Layer 21 of a small transformer language model trained on English Wikipedia (26 layers, counted from 0, width 96).
A neuron's activation on a vector x is GELU(weights . x), where the dot is the dot product.

Input weights of the MLP neurons that the questions are about. A number n stands for (n - 500) times 0.0021.
n12: 219 593 656 555 469 408 496 512 554 578 383 725 411 680 334 540 738 622 536 550 469 329 294 496 606 605 594 535 440 296 345 638 456 632 556 511 516 391 460 649 556 460 492 547 728 601 675 161 452 777 439 580 731 197 476 693 370 436 745 624 546 442 586 488 543 477 629 616 232 406 496 595 468 241 718 539 453 666 508 496 445 621 508 553 391 548 601 278 378 481 594 371 500 402 481 530
n14: 431 401 477 487 425 500 463 772 299 510 431 452 518 526 625 375 447 345 531 415 176 506 540 684 713 633 376 565 582 475 586 465 720 370 444 441 287 466 475 373 678 635 581 583 338 500 475 443 373 349 575 776 568 576 587 476 392 535 450 437 574 613 368 453 735 410 594 546 517 439 601 367 491 347 511 524 401 276 531 487 601 411 511 407 434 257 466 656 604 459 400 547 430 469 638 343
n22: 601 749 492 544 562 343 420 349 419 574 512 413 779 504 757 654 500 566 575 543 410 394 545 283 387 392 680 664 455 388 590 670 611 647 448 496 456 256 536 624 603 750 303 417 575 690 683 644 436 400 484 405 694 530 508 343 496 536 347 397 492 617 622 661 413 504 467 412 469 467 404 627 482 600 447 392 103 454 436 470 634 402 616 520 264 188 430 275 551 500 528 443 492 268 741 508
n29: 400 560 261 605 516 500 478 619 670 189 375 639 310 509 673 323 307 149 551 604 308 414 290 466 435 376 500 642 496 534 540 481 538 351 593 648 208 496 539 461 623 444 697 492 378 632 279 527 457 615 417 671 517 21 470 567 420 402 484 343 402 596 613 575 424 540 543 717 609 626 455 555 371 653 553 796 434 319 322 654 593 669 642 457 500 538 413 547 437 371 487 176 534 454 516 528
n33: 266 743 447 457 485 572 658 547 661 662 508 488 661 442 567 433 476 298 770 432 551 630 622 394 500 465 220 574 496 381 429 468 390 429 197 444 484 469 580 337 413 472 504 625 504 362 351 468 567 972 403 475 468 274 551 687 539 448 455 464 300 635 637 349 320 305 361 642 566 544 390 370 571 742 520 607 585 508 417 677 649 601 552 617 396 575 277 592 453 569 536 440 331 414 530 617
n37: 650 641 344 507 356 404 690 361 266 516 508 579 272 424 595 683 553 394 405 435 303 518 426 464 314 675 496 398 749 568 587 285 456 520 744 481 552 356 593 508 392 739 423 405 484 691 667 308 311 500 344 570 589 590 432 251 627 572 492 592 531 480 520 595 571 375 478 568 643 402 512 643 521 562 388 280 445 562 512 523 222 353 367 516 575 568 679 702 547 641 586 797 651 228 485 615
n63: 512 315 492 241 569 532 640 591 577 537 537 471 610 679 517 417 361 426 446 504 312 694 521 595 670 439 377 406 539 333 300 632 629 475 442 484 367 707 412 475 380 428 462 570 229 395 453 628 471 479 632 565 217 242 471 615 541 496 380 554 428 618 398 401 771 409 608 646 640 517 532 131 612 298 332 496 671 532 529 710 508 696 580 424 371 467 213 374 348 488 589 347 421 935 432 536
n69: 529 487 420 520 732 649 626 306 397 517 483 649 721 602 601 504 245 387 364 244 282 403 769 623 639 517 718 448 554 473 216 403 664 456 540 738 482 539 464 629 473 513 889 465 456 676 514 340 327 442 591 447 549 454 425 692 513 540 542 266 403 414 482 500 701 387 627 509 496 215 372 447 314 586 596 286 664 556 686 635 847 475 246 743 392 460 646 433 627 595 288 345 342 347 325 559
n82: 385 531 518 329 470 540 391 337 426 373 310 632 539 512 492 485 643 455 519 421 249 517 480 511 391 541 478 395 392 321 421 535 138 534 492 417 595 734 238 592 534 512 554 289 301 537 679 417 450 550 250 751 345 368 322 665 508 523 628 348 460 571 496 409 413 580 511 515 349 414 313 360 684 544 516 500 567 356 435 406 530 320 623 368 615 577 567 388 538 347 656 206 390 365 507 573
n89: 477 588 567 275 351 504 641 678 427 561 500 496 279 548 810 603 673 766 764 342 213 622 663 582 362 504 766 390 571 475 583 534 604 221 429 461 591 532 365 374 463 559 660 673 521 593 423 379 462 672 577 447 610 383 471 607 673 538 544 521 488 752 300 427 302 508 292 446 554 816 548 537 340 553 552 476 846 593 471 707 603 598 349 368 574 500 480 302 623 581 411 437 537 595 484 715
n98: 477 659 579 390 448 810 670 710 403 678 362 451 656 422 599 500 395 492 623 257 655 348 415 467 528 379 419 268 391 587 375 485 566 608 459 394 401 770 345 688 450 450 617 668 500 383 623 354 687 596 725 367 702 656 352 471 541 766 365 492 433 852 453 358 480 563 542 359 525 665 333 735 515 448 620 556 715 307 558 674 619 430 538 466 687 504 431 554 647 593 454 493 442 361 771 571
n140: 676 448 580 363 563 330 805 491 214 555 518 703 429 500 597 342 396 275 653 504 381 440 303 495 784 482 610 665 487 425 813 576 416 537 491 403 477 891 651 735 589 646 401 491 620 282 600 403 462 627 419 457 623 583 467 514 259 673 491 365 759 710 681 447 472 571 854 472 181 572 482 528 508 912 529 527 632 600 407 402 352 293 269 609 298 692 432 264 459 541 395 375 236 463 428 491
n181: 521 267 420 513 343 511 589 441 300 787 468 308 560 442 431 602 444 511 460 613 699 651 261 453 510 507 637 486 500 750 556 687 390 515 526 316 716 375 452 618 295 489 411 504 558 514 448 676 445 482 688 692 664 552 515 446 587 375 567 621 486 518 526 728 493 507 503 665 594 492 606 350 319 760 280 532 457 390 661 654 482 493 370 421 338 489 461 422 562 593 474 451 489 402 631 707
n195: 489 492 382 521 453 302 322 421 471 518 327 496 435 437 575 429 382 555 604 300 400 603 225 541 425 784 352 341 610 455 415 585 339 744 616 525 522 368 599 466 586 473 432 348 544 690 672 565 421 375 230 658 515 535 683 226 552 674 637 500 514 551 488 593 218 514 663 605 493 396 363 687 413 515 450 449 518 569 564 686 750 596 504 707 348 496 588 473 607 467 669 399 433 589 514 432
n215: 227 364 426 489 568 421 487 578 472 468 355 443 604 466 447 524 442 504 532 504 621 665 682 492 714 385 532 697 218 315 318 571 557 504 332 585 467 664 641 260 324 467 554 520 367 305 571 637 549 525 609 350 500 311 696 504 325 525 484 434 629 704 387 368 589 601 625 656 293 471 599 427 412 249 542 551 500 564 258 672 699 802 665 496 288 339 420 425 468 408 354 276 516 799 607 461
n218: 554 450 708 293 530 368 597 469 604 698 677 363 484 331 412 397 616 572 443 479 647 468 836 530 649 366 481 602 341 538 467 465 500 512 691 457 580 623 376 682 466 593 461 466 421 590 461 465 585 496 488 328 360 406 511 485 496 527 474 561 548 597 429 452 697 504 628 224 618 398 496 240 507 418 500 382 695 593 397 412 313 384 686 133 406 766 485 283 247 496 465 459 450 742 371 540
n239: 533 492 515 228 504 384 368 481 576 603 481 627 381 651 426 643 472 611 341 588 627 500 572 570 645 553 393 565 301 465 600 564 461 613 227 743 535 405 599 437 516 539 689 867 284 481 337 525 398 594 484 607 563 419 356 662 515 355 234 157 373 668 540 759 604 318 431 656 442 640 417 298 580 576 492 617 592 477 519 362 659 430 425 623 449 626 489 591 500 679 608 591 644 446 406 388
n256: 588 561 581 392 677 628 346 452 532 476 492 592 760 377 564 395 516 611 291 350 444 537 655 496 350 469 349 393 412 463 588 577 460 597 524 378 419 457 594 410 569 598 590 596 280 425 574 394 634 402 637 463 623 599 327 360 343 390 418 383 450 346 293 898 580 412 672 520 356 442 266 335 565 681 780 754 326 465 468 400 464 282 614 739 500 480 599 578 296 397 347 453 581 772 324 279
n264: 542 439 761 637 598 558 638 646 157 441 621 630 607 642 399 489 527 375 415 456 530 548 531 574 514 344 445 360 694 624 380 527 444 646 406 511 455 723 542 489 698 580 750 730 389 456 538 422 590 368 658 490 458 556 280 518 511 395 504 669 446 837 569 372 485 532 552 541 626 550 428 627 712 482 372 514 628 715 560 454 645 493 485 603 708 526 332 371 600 676 358 560 370 352 496 504
n281: 255 375 437 591 295 572 679 446 310 783 577 561 665 261 549 455 215 594 369 466 353 674 269 422 343 234 582 439 719 417 480 417 653 463 483 394 450 419 358 563 504 445 567 500 705 569 720 425 708 512 555 519 424 399 714 369 467 637 564 525 615 464 521 594 373 567 573 633 533 687 476 682 593 444 401 488 577 512 587 441 385 426 454 133 301 392 544 362 533 593 314 288 331 725 520 171
n282: 587 723 487 472 552 508 276 562 444 370 817 583 324 491 584 808 554 504 570 576 639 427 591 539 382 569 369 683 571 398 550 601 456 354 557 533 90 483 451 299 394 500 679 482 557 625 532 404 513 318 382 589 635 654 685 386 741 478 385 513 377 660 672 775 325 403 586 832 452 455 560 478 540 470 674 804 491 715 487 703 513 270 375 446 359 442 543 419 766 656 762 191 733 596 645 415
n283: 511 449 466 579 584 624 397 656 466 523 481 732 588 418 644 605 500 515 698 447 419 335 504 318 559 382 550 769 482 402 452 824 324 316 270 382 500 565 532 591 250 607 342 639 651 508 520 309 752 638 367 407 524 526 632 392 298 504 485 645 421 381 464 654 558 407 721 347 597 580 379 570 433 557 342 598 584 462 293 605 333 408 559 368 434 457 462 437 431 527 252 581 212 597 443 279
n318: 335 524 430 586 387 294 656 275 682 584 309 350 421 598 496 755 429 615 608 310 492 308 725 454 378 496 515 622 394 539 401 521 477 469 667 364 442 409 248 551 504 567 441 750 354 519 397 310 359 418 616 375 516 310 612 304 419 254 362 531 485 587 405 339 558 652 486 492 226 432 335 535 587 413 589 549 378 666 508 485 562 430 453 484 350 590 413 252 504 705 568 660 388 519 320 641
n331: 433 398 382 290 544 449 647 522 573 643 375 333 400 453 283 679 336 445 433 524 485 631 519 541 311 442 522 338 457 538 496 428 590 583 661 628 522 540 283 610 515 652 568 366 266 409 657 381 379 443 369 548 580 355 451 463 742 526 478 346 633 673 392 333 370 496 434 692 533 627 496 444 658 453 519 446 393 686 770 708 549 475 527 400 461 402 496 158 174 504 427 480 496 444 529 687
n333: 253 485 533 552 356 536 452 330 522 726 642 361 469 544 413 575 465 571 688 401 470 406 653 316 572 537 410 716 364 538 482 704 405 245 629 324 447 496 657 726 496 627 684 508 447 408 504 410 324 485 746 615 666 225 474 508 658 550 380 834 551 467 523 472 545 587 542 280 477 391 511 689 561 555 453 610 422 400 690 616 319 435 450 585 479 401 470 450 526 507 422 299 523 346 515 297
n353: 496 595 368 493 734 359 108 577 587 508 640 363 171 616 642 317 359 621 378 581 448 560 365 399 465 575 677 484 334 520 635 574 422 541 374 396 585 424 620 261 390 446 372 375 347 496 508 311 315 393 328 305 633 742 362 379 532 496 327 410 328 716 508 559 565 516 530 602 358 533 531 199 716 615 339 492 444 619 365 574 500 430 595 700 508 808 655 591 440 648 462 434 504 310 476 449
n360: 483 351 420 497 739 649 366 787 503 534 503 524 536 474 357 538 390 517 598 427 375 500 355 497 490 445 580 707 440 563 433 519 514 334 296 586 461 500 315 482 496 585 543 510 635 544 730 519 776 482 435 571 350 497 293 441 493 352 189 489 399 651 482 555 618 577 425 525 378 360 605 556 503 565 609 714 607 671 335 557 706 354 443 665 593 475 634 504 587 345 575 639 591 549 615 419
n363: 407 589 609 563 563 313 613 561 344 321 391 538 543 196 447 398 481 286 311 421 797 451 346 466 413 478 586 395 565 580 366 225 553 645 443 641 781 310 353 658 538 284 500 583 387 407 457 396 508 416 418 371 674 464 515 538 492 565 537 489 292 530 480 516 632 362 648 637 383 547 599 458 534 489 603 360 638 537 500 449 261 554 573 313 396 200 478 600 278 548 371 391 363 594 607 427
n364: 416 591 788 167 523 323 490 279 422 403 495 458 558 59 683 434 519 709 519 658 509 280 427 467 379 537 337 523 709 55 433 870 571 557 769 68 655 426 529 543 637 481 204 229 444 431 413 530 547 438 485 595 668 278 528 384 584 415 600 542 477 597 645 515 542 312 618 509 832 568 595 618 365 651 515 413 680 422 594 581 514 549 233 625 482 424 477 376 398 431 351 521 491 351 641 631
n373: 534 520 508 321 473 401 660 599 411 566 301 449 516 679 492 551 725 610 267 432 520 551 381 677 209 515 410 488 582 624 496 486 349 424 385 477 591 326 593 396 516 552 331 457 579 589 439 399 636 416 451 511 306 567 389 245 524 520 450 408 473 554 533 269 480 311 713 687 634 577 573 520 628 612 566 604 344 508 432 595 559 684 657 508 878 440 643 528 633 547 321 343 184 649 630 819
n376: 643 514 313 566 436 616 587 373 288 331 568 712 655 486 329 565 423 792 609 578 456 604 486 544 408 399 351 659 305 542 484 547 590 611 366 487 493 527 737 563 428 503 535 640 275 493 493 303 670 424 224 532 546 438 486 435 521 174 308 579 480 497 528 554 456 392 503 635 633 500 460 589 420 373 414 613 456 477 369 520 510 523 479 556 646 552 456 381 517 510 613 494 558 415 650 424

Each question shows a token from some text and the vector x that enters the MLP there. A number n stands for (n - 500) times 0.013.

"ie": 590 472 403 538 513 537 465 489 507 491 549 420 487 512 470 586 402 538 561 628 573 373 437 435 650 540 448 379 564 343 569 375 524 497 424 570 483 519 383 569 434 531 526 493 579 422 545 611 527 459 489 501 463 613 520 484 515 578 858 466 534 514 478 457 541 471 234 531 409 436 499 503 649 614 565 567 567 501 476 372 374 581 444 548 615 505 536 557 359 476 564 642 418 517 407 477
Which three neurons fire most, strongest first? n140, n37, n363

"jo": 670 448 279 486 539 583 327 379 506 479 576 554 563 536 415 536 405 648 622 637 597 591 385 401 547 703 421 468 341 489 548 407 501 505 457 376 432 526 380 509 399 467 397 450 540 280 403 553 502 492 530 476 402 636 469 633 516 425 697 472 580 548 607 472 492 508 401 656 508 516 422 575 631 536 395 518 498 379 432 478 363 533 492 615 728 429 503 549 433 564 455 558 551 550 517 475
The most active neuron and its activation: n376, at about 5

"ya": 723 569 387 585 590 512 500 434 590 408 529 545 497 538 425 651 410 605 602 621 570 460 479 586 624 464 410 446 511 488 554 394 509 496 401 533 640 524 473 555 437 428 494 447 596 479 478 603 546 489 401 388 392 582 462 540 594 581 816 568 589 485 516 353 407 478 161 576 460 506 483 442 651 602 517 565 510 530 505 435 431 582 494 449 521 488 500 603 484 443 496 642 489 503 379 434
The most active neuron and its activation: n33, at about 1.4

" Ko": 674 509 408 568 493 498 539 421 523 518 412 502 543 462 505 585 420 640 635 501 597 368 490 531 633 474 368 459 598 458 625 414 542 513 391 613 555 495 429 566 525 577 546 517 605 465 584 661 467 401 455 463 499 632 507 513 498 529 856 470 536 495 486 581 444 484 272 512 511 532 619 491 535 600 500 591 432 472 444 403 444 644 441 454 632 546 497 569 508 496 515 601 510 619 379 470
The neuron with the highest activation: n37

" are": 481 637 455 650 562 528 446 448 629 518 529 549 474 509 580 523 513 510 628 616 494 374 498 484 635 606 472 529 395 483 603 484 493 307 567 537 502 489 370 478 487 456 488 486 443 421 492 516 516 523 599 453 487 485 576 556 514 517 859 510 600 425 431 397 515 512 419 632 559 510 613 549 498 521 557 508 463 385 416 563 497 549 638 566 639 448 372 435 492 418 503 430 500 523 448 397
The most active neuron and its activation: n29, at about 5.7

"part": 542 501 467 564 611 610 431 335 395 510 577 585 600 545 526 560 415 536 619 564 626 343 441 385 626 658 530 508 415 435 619 465 533 465 450 378 545 492 447 459 483 484 450 469 441 400 537 728 662 539 526 519 477 597 489 398 552 489 777 342 497 492 487 496 450 599 484 611 444 599 439 683 643 462 460 417 376 476 457 393 461 552 511 604 715 495 512 431 521 542 524 569 521 550 439 467
The neuron with the highest activation: n22

"gl": 569 402 398 566 458 577 397 382 505 499 465 509 555 567 532 589 400 555 487 605 614 319 477 447 636 560 454 397 500 411 556 297 449 497 492 556 522 515 437 510 535 455 527 544 543 461 548 603 582 469 522 383 442 659 545 518 499 513 847 536 519 528 515 484 603 518 221 577 491 505 571 486 772 556 498 531 495 509 602 410 477 536 561 520 610 473 525 521 451 522 522 690 533 577 519 460
The neuron with the highest activation: n264

"-": 503 471 571 621 530 545 440 501 490 407 515 445 606 525 518 550 324 677 547 560 550 501 487 501 492 560 519 541 482 564 587 423 473 520 709 570 440 598 405 525 473 514 547 524 473 546 502 514 523 588 505 423 536 491 482 487 487 498 908 434 478 511 425 447 348 574 336 532 482 560 575 603 597 515 503 532 494 476 514 479 532 602 534 503 696 468 488 442 522 481 491 554 537 554 447 502
The neuron with the highest activation: n89

" This": 579 485 486 701 533 486 523 427 440 551 556 454 517 611 350 590 469 569 634 486 464 286 492 412 671 591 582 580 469 535 539 397 508 458 625 433 564 574 384 540 406 475 550 460 431 513 461 542 527 519 506 444 452 583 600 513 616 443 872 452 552 463 480 429 510 492 467 526 518 616 594 456 622 518 481 391 482 451 472 501 418 563 572 537 541 463 511 515 477 527 457 567 495 538 440 452
The most active neuron and its activation: n218, at about 1.9

"i": 648 534 444 553 539 524 504 458 518 441 466 456 486 556 494 615 439 576 542 529 629 431 539 558 607 559 402 390 547 472 596 450 442 555 522 617 504 531 457 554 477 438 540 474 524 507 421 608 448 466 435 369 456 578 413 465 560 529 895 575 526 453 486 511 456 488 231 610 511 481 595 538 652 523 434 514 480 416 522 376 443 593 569 545 474 466 463 445 475 446 380 553 530 557 411 463
The most active neuron and its activation: n331, at about 0.71

",": 641 558 459 540 644 535 532 486 585 415 448 538 502 522 542 596 406 604 516 441 516 425 650 549 618 531 485 469 517 553 517 418 458 459 587 571 549 500 363 607 526 528 558 513 489 495 473 495 445 401 546 407 446 692 507 552 494 577 898 478 541 490 480 468 412 552 402 532 532 529 597 524 683 520 528 486 511 499 570 362 417 557 532 485 595 457 489 409 533 449 467 615 506 532 451 507
The neuron with the highest activation: n69

"ps": 533 531 403 603 496 483 478 379 518 288 547 438 578 585 478 606 363 492 447 599 548 376 511 513 596 568 429 448 502 380 533 323 499 451 512 533 559 526 404 644 562 494 595 537 543 451 507 650 462 410 439 403 436 537 574 473 499 520 834 622 546 427 452 434 518 518 213 492 434 543 571 515 633 570 443 498 508 482 547 426 523 558 555 564 646 432 498 508 437 449 578 720 527 611 460 461
Which three neurons fire most, strongest first? n363, n318, n37

" political": 599 499 319 606 591 477 544 453 466 606 570 531 467 539 409 550 485 591 605 493 542 371 534 448 569 529 475 450 504 606 627 437 480 451 471 518 566 524 403 534 507 555 393 381 502 466 402 547 575 462 638 502 495 541 535 436 637 517 842 466 430 444 551 505 418 444 374 515 439 581 627 603 707 511 454 496 358 410 554 530 477 544 545 446 738 430 483 632 505 515 518 568 542 503 521 379
The most active neuron and its activation: n37, at about 2.9

" dis": 423 476 299 593 504 664 423 417 526 521 567 477 563 378 450 461 367 613 582 579 576 440 478 393 535 638 411 486 418 596 624 329 586 417 555 499 467 379 318 383 507 425 577 386 479 358 505 631 532 432 513 411 493 494 532 541 546 442 697 370 440 466 548 466 580 453 394 497 474 464 572 550 652 619 353 410 323 322 459 313 456 679 475 577 582 534 464 510 659 579 622 492 522 522 443 402
The neuron with the highest activation: n353

"igi": 636 381 393 422 489 618 472 463 591 546 517 468 587 569 548 623 414 550 650 633 431 328 439 436 597 772 528 444 324 473 562 482 543 485 414 487 546 560 444 474 495 555 333 529 497 324 458 485 633 557 563 445 446 542 460 469 577 333 764 426 605 401 475 446 478 399 536 607 468 481 421 496 543 574 507 438 380 387 440 394 445 574 487 502 623 394 404 507 510 439 452 473 451 586 393 438
Which three neurons fire most, strongest first? n283, n256, n140

" a": 611 496 431 592 513 536 447 437 391 532 484 519 397 585 442 512 495 524 634 520 516 287 407 467 593 614 458 531 593 650 658 434 510 383 454 509 484 584 427 577 532 535 477 468 512 432 539 491 543 530 527 487 447 531 477 590 540 501 873 387 545 402 477 476 493 521 547 662 513 590 524 612 586 576 529 415 461 448 492 502 503 551 570 554 532 511 483 514 507 448 326 570 552 413 423 406
The neuron with the highest activation: n140

" of": 524 561 488 559 572 512 431 479 454 580 449 516 561 560 516 497 466 637 580 474 511 402 490 459 586 514 515 469 447 495 531 493 520 475 544 531 486 633 452 526 485 493 503 507 502 492 478 474 567 520 496 620 508 483 495 556 558 491 968 465 486 492 450 484 496 458 443 562 486 611 518 555 569 520 496 526 498 404 514 596 512 529 560 536 612 501 468 516 499 433 549 431 448 496 516 435
The neuron with the highest activation: n82

"ver": 512 428 456 542 602 617 367 443 487 584 537 485 617 444 658 595 381 607 663 600 496 410 387 365 661 622 578 548 465 324 536 380 473 386 517 411 465 438 457 644 404 488 414 487 462 395 531 689 652 568 491 512 507 535 516 534 537 491 695 513 567 446 675 457 429 544 371 424 456 582 546 554 548 646 459 530 442 469 450 466 472 629 530 407 747 412 431 531 595 461 440 670 569 639 326 566
The most active neuron and its activation: n283, at about 5.4

"ate": 626 463 416 559 629 466 392 501 552 479 504 535 527 564 525 581 346 571 650 628 562 448 525 550 570 512 529 470 570 425 644 413 476 494 481 545 603 480 455 575 399 455 535 454 503 525 483 603 542 504 445 454 360 632 465 411 603 557 844 468 552 402 506 472 517 564 153 553 509 448 612 457 563 589 409 607 529 466 485 325 438 537 493 424 570 438 490 489 503 429 489 660 576 551 513 408
Which two neurons fire most, strongest first? n360, n37

"eme": 609 525 380 571 544 549 417 386 550 406 492 569 487 547 486 662 421 526 584 629 592 422 480 578 608 509 450 399 462 431 535 358 499 528 426 541 504 524 411 479 422 500 453 477 623 424 446 615 546 454 511 530 400 648 526 504 530 546 846 553 642 435 519 458 443 540 286 573 543 359 546 430 691 557 500 629 542 490 601 515 471 549 503 425 513 463 542 568 511 435 461 651 575 563 460 540
The neuron with the highest activation: n282

" which": 575 583 509 597 493 507 538 355 520 560 505 507 582 565 476 540 530 594 624 500 434 244 531 478 557 551 491 522 467 589 600 456 540 385 570 430 505 562 463 491 401 499 466 466 458 425 480 512 610 476 364 487 453 561 641 557 644 518 863 530 499 463 467 493 503 508 374 492 587 581 601 511 615 512 491 469 521 419 420 622 398 625 549 467 579 499 498 442 538 482 492 669 488 543 400 432
The most active neuron and its activation: n283, at about 4

" that": 600 519 483 567 458 539 548 512 534 552 491 501 512 654 449 492 440 539 524 478 437 322 511 484 662 521 514 507 454 592 556 468 527 434 568 383 513 535 352 546 346 475 456 457 490 420 457 514 606 469 454 486 488 600 644 482 604 542 874 495 478 381 486 488 491 464 361 481 530 607 555 492 533 577 590 521 577 442 396 590 443 630 593 426 648 461 494 413 552 477 533 513 508 586 415 384
Which three neurons fire most, strongest first? n283, n89, n218

"l": 604 509 378 493 561 548 460 448 489 442 466 519 553 555 567 618 461 577 563 567 629 373 533 575 640 537 384 377 583 495 540 459 472 526 472 592 459 516 489 544 477 461 630 512 537 498 448 656 470 514 420 405 476 535 462 471 535 595 894 569 546 471 500 508 499 560 219 577 481 478 581 531 682 508 419 555 481 497 540 355 484 542 504 501 547 408 526 458 479 432 457 610 508 543 501 434
The neuron with the highest activation: n264

"aly": 729 440 357 462 627 488 353 502 512 539 525 472 618 401 513 550 371 685 584 614 539 447 449 486 586 569 625 482 393 473 629 310 496 498 514 549 582 446 406 553 500 454 468 487 396 392 449 505 560 526 454 489 386 581 474 433 436 410 714 470 631 349 578 437 568 410 153 579 517 398 695 498 570 602 497 457 406 537 478 342 524 662 502 509 660 477 497 541 567 498 434 644 614 573 527 385
The neuron with the highest activation: n360

"p": 618 504 348 512 500 569 495 400 530 399 438 539 481 544 499 636 427 555 559 622 593 388 515 551 615 540 409 396 552 454 568 436 465 557 501 551 420 523 464 519 474 381 555 429 556 471 512 727 458 429 432 371 419 588 507 514 477 579 846 555 568 455 471 558 458 639 218 533 568 525 627 536 712 515 455 567 484 502 537 360 518 505 504 476 549 390 542 467 537 443 376 510 518 570 482 533
Which three neurons fire most, strongest first? n195, n331, n281

"r": 654 557 421 552 582 572 473 435 520 417 488 451 524 500 517 650 458 545 552 559 634 430 523 573 642 539 424 347 567 474 566 430 462 514 518 603 470 475 498 552 454 459 615 489 620 451 489 731 460 487 453 350 438 540 463 502 570 597 854 591 577 520 489 495 506 555 243 574 448 516 502 509 706 512 559 551 491 489 509 309 517 530 491 454 537 399 505 535 553 420 421 566 531 587 463 488
Which two neurons fire most, strongest first? n264, n363

"ö": 652 493 369 566 516 518 353 448 522 463 534 564 511 604 430 599 407 601 546 589 576 446 493 530 592 557 452 368 541 420 480 428 517 474 444 596 499 445 367 495 540 517 560 542 620 487 479 615 442 439 455 424 406 635 556 514 524 593 874 606 580 481 493 511 487 519 223 539 540 452 605 469 605 487 424 567 474 442 581 440 463 560 489 484 503 464 502 525 545 416 455 615 569 543 484 473
The neuron with the highest activation: n195

" such": 487 446 512 652 518 470 461 527 508 461 463 510 525 498 520 401 462 612 633 494 525 325 540 499 654 480 504 479 452 620 630 453 521 354 421 510 533 559 494 363 433 532 504 428 406 455 388 509 621 488 521 480 499 483 592 492 514 556 792 572 460 373 647 411 509 528 291 592 531 519 428 562 730 552 522 525 444 441 483 459 402 639 541 427 666 390 373 599 514 513 489 462 460 561 263 302
The most active neuron and its activation: n283, at about 3.6

"cal": 557 452 368 611 584 521 453 487 556 428 480 532 524 609 529 569 405 506 610 604 542 385 516 515 663 521 494 402 553 471 525 373 432 475 572 550 477 504 492 496 522 403 445 523 600 526 498 620 550 474 535 397 411 627 516 502 483 532 874 539 493 509 529 498 516 534 167 558 538 429 607 482 726 566 471 525 475 505 536 362 480 523 529 484 622 419 489 568 511 523 410 632 562 563 551 498
The neuron with the highest activation: n264

" cells": 541 632 460 670 571 528 398 456 547 544 498 435 601 568 527 573 588 580 560 564 438 392 527 516 527 551 595 413 438 628 678 420 517 347 470 537 560 540 543 523 506 549 380 396 417 429 524 539 563 448 564 460 580 557 557 459 509 466 851 499 516 450 520 442 524 486 316 576 526 528 687 611 524 519 446 458 461 351 528 461 452 535 611 435 615 440 543 529 507 398 510 557 516 507 386 434
The most active neuron and its activation: n22, at about 1.7

" die": 627 530 447 590 536 583 512 441 508 403 502 573 528 519 476 581 376 644 548 501 539 478 459 538 660 647 518 353 334 547 534 397 545 451 523 536 521 371 339 504 520 517 408 439 560 347 589 636 534 393 524 395 460 607 527 516 625 450 811 511 550 667 458 396 505 434 555 650 500 458 595 623 535 523 471 438 513 410 576 455 517 569 462 601 669 522 457 588 472 398 540 431 513 507 482 452
Which three neurons fire most, strongest first? n195, n98, n363

"\n": 520 575 495 603 556 617 390 508 617 519 530 510 534 560 504 486 435 556 546 548 605 507 604 564 605 589 537 524 458 514 522 375 581 473 696 624 565 622 401 572 490 450 505 463 458 400 429 651 508 492 455 465 519 608 517 558 588 479 879 483 646 346 513 396 438 526 472 520 559 439 561 489 570 509 518 481 419 566 536 405 543 536 523 422 601 568 594 526 571 442 522 564 449 514 433 421
The neuron with the highest activation: n218

" Bu": 439 468 398 622 572 530 469 467 502 401 456 556 588 534 457 607 421 652 683 558 496 390 470 416 570 535 446 498 503 473 600 471 606 539 470 692 454 379 477 595 506 495 484 513 572 407 502 734 503 489 491 492 469 597 607 526 448 511 823 421 358 384 489 559 513 479 343 503 449 467 556 535 648 659 434 468 410 468 428 290 393 542 464 513 683 515 494 558 416 513 566 521 506 623 451 476
The neuron with the highest activation: n22

"alt": 560 541 393 512 540 534 435 365 573 448 471 480 551 566 572 608 302 559 553 556 602 372 459 539 660 626 513 438 467 478 533 329 496 499 533 547 465 495 461 451 545 432 472 419 576 504 430 654 517 530 386 388 435 582 470 553 524 509 844 576 608 463 553 426 499 540 304 582 459 492 545 545 764 553 429 452 491 444 642 481 539 545 577 519 576 491 474 596 528 422 557 625 522 563 522 495
The neuron with the highest activation: n195

"ca": 627 436 469 551 605 557 446 531 487 590 408 501 588 495 438 545 413 626 643 581 560 469 370 438 602 598 581 459 515 396 546 421 412 442 497 506 389 493 382 499 508 515 483 500 595 446 438 637 482 425 551 462 440 623 504 422 569 450 819 454 431 548 535 467 423 454 238 593 505 435 634 527 552 603 451 514 521 421 434 431 512 558 412 674 639 508 514 633 520 495 433 721 538 580 523 384
Which three neurons fire most, strongest first? n360, n181, n195

" books": 433 547 547 558 503 575 490 445 434 538 552 496 645 542 423 435 525 619 501 548 602 428 471 597 600 532 509 568 463 523 660 414 444 283 434 524 507 537 455 732 453 496 526 403 557 427 546 610 482 429 558 394 484 540 584 469 580 497 789 505 530 414 516 343 553 471 402 529 345 553 595 643 677 473 447 457 428 421 453 603 520 543 616 339 696 470 498 617 512 450 580 701 504 463 361 476
The most active neuron and its activation: n333, at about 2

" in": 551 490 372 516 624 539 509 530 403 520 420 501 482 570 452 479 515 672 550 531 550 426 513 493 556 571 400 537 515 489 552 362 548 421 496 565 521 523 482 566 432 462 568 494 475 502 417 497 639 482 608 559 505 530 489 646 572 487 920 503 483 479 524 428 509 487 433 589 511 617 518 578 586 502 587 445 488 452 528 437 495 581 570 466 578 507 464 447 473 441 602 470 541 541 422 492
The neuron with the highest activation: n12

" B": 597 505 470 609 576 538 475 453 521 467 511 569 550 488 475 619 437 650 601 468 619 355 531 514 510 523 307 438 540 478 579 437 544 536 408 603 471 490 479 697 524 558 549 581 581 448 512 773 465 429 515 430 501 522 499 484 518 484 844 426 496 325 554 573 459 517 345 570 561 510 631 478 562 506 515 573 513 522 476 392 436 477 426 585 590 490 573 540 421 543 403 628 542 612 467 370
The neuron with the highest activation: n256

"rat": 578 530 375 550 563 508 432 417 546 488 479 506 518 498 580 662 473 645 609 632 466 429 399 465 497 718 643 403 384 538 466 394 620 430 490 493 417 613 439 448 475 334 467 486 461 452 443 555 606 435 454 363 408 578 474 483 535 511 786 449 514 356 622 442 557 520 532 604 417 510 578 609 537 469 423 388 365 497 488 338 562 488 545 335 550 568 459 633 437 401 605 633 560 525 553 473
The neuron with the highest activation: n353

" at": 641 488 379 551 505 567 431 477 524 488 564 609 540 616 491 526 533 588 653 551 470 390 495 493 540 619 461 486 531 519 581 356 610 404 550 490 466 555 477 457 501 519 449 491 516 483 472 547 562 439 464 555 527 518 524 590 557 546 918 466 432 448 495 472 571 522 456 535 573 582 502 552 559 466 577 441 498 406 505 517 497 621 546 502 582 439 433 515 482 400 572 456 551 447 411 443
Which two neurons fire most, strongest first? n29, n14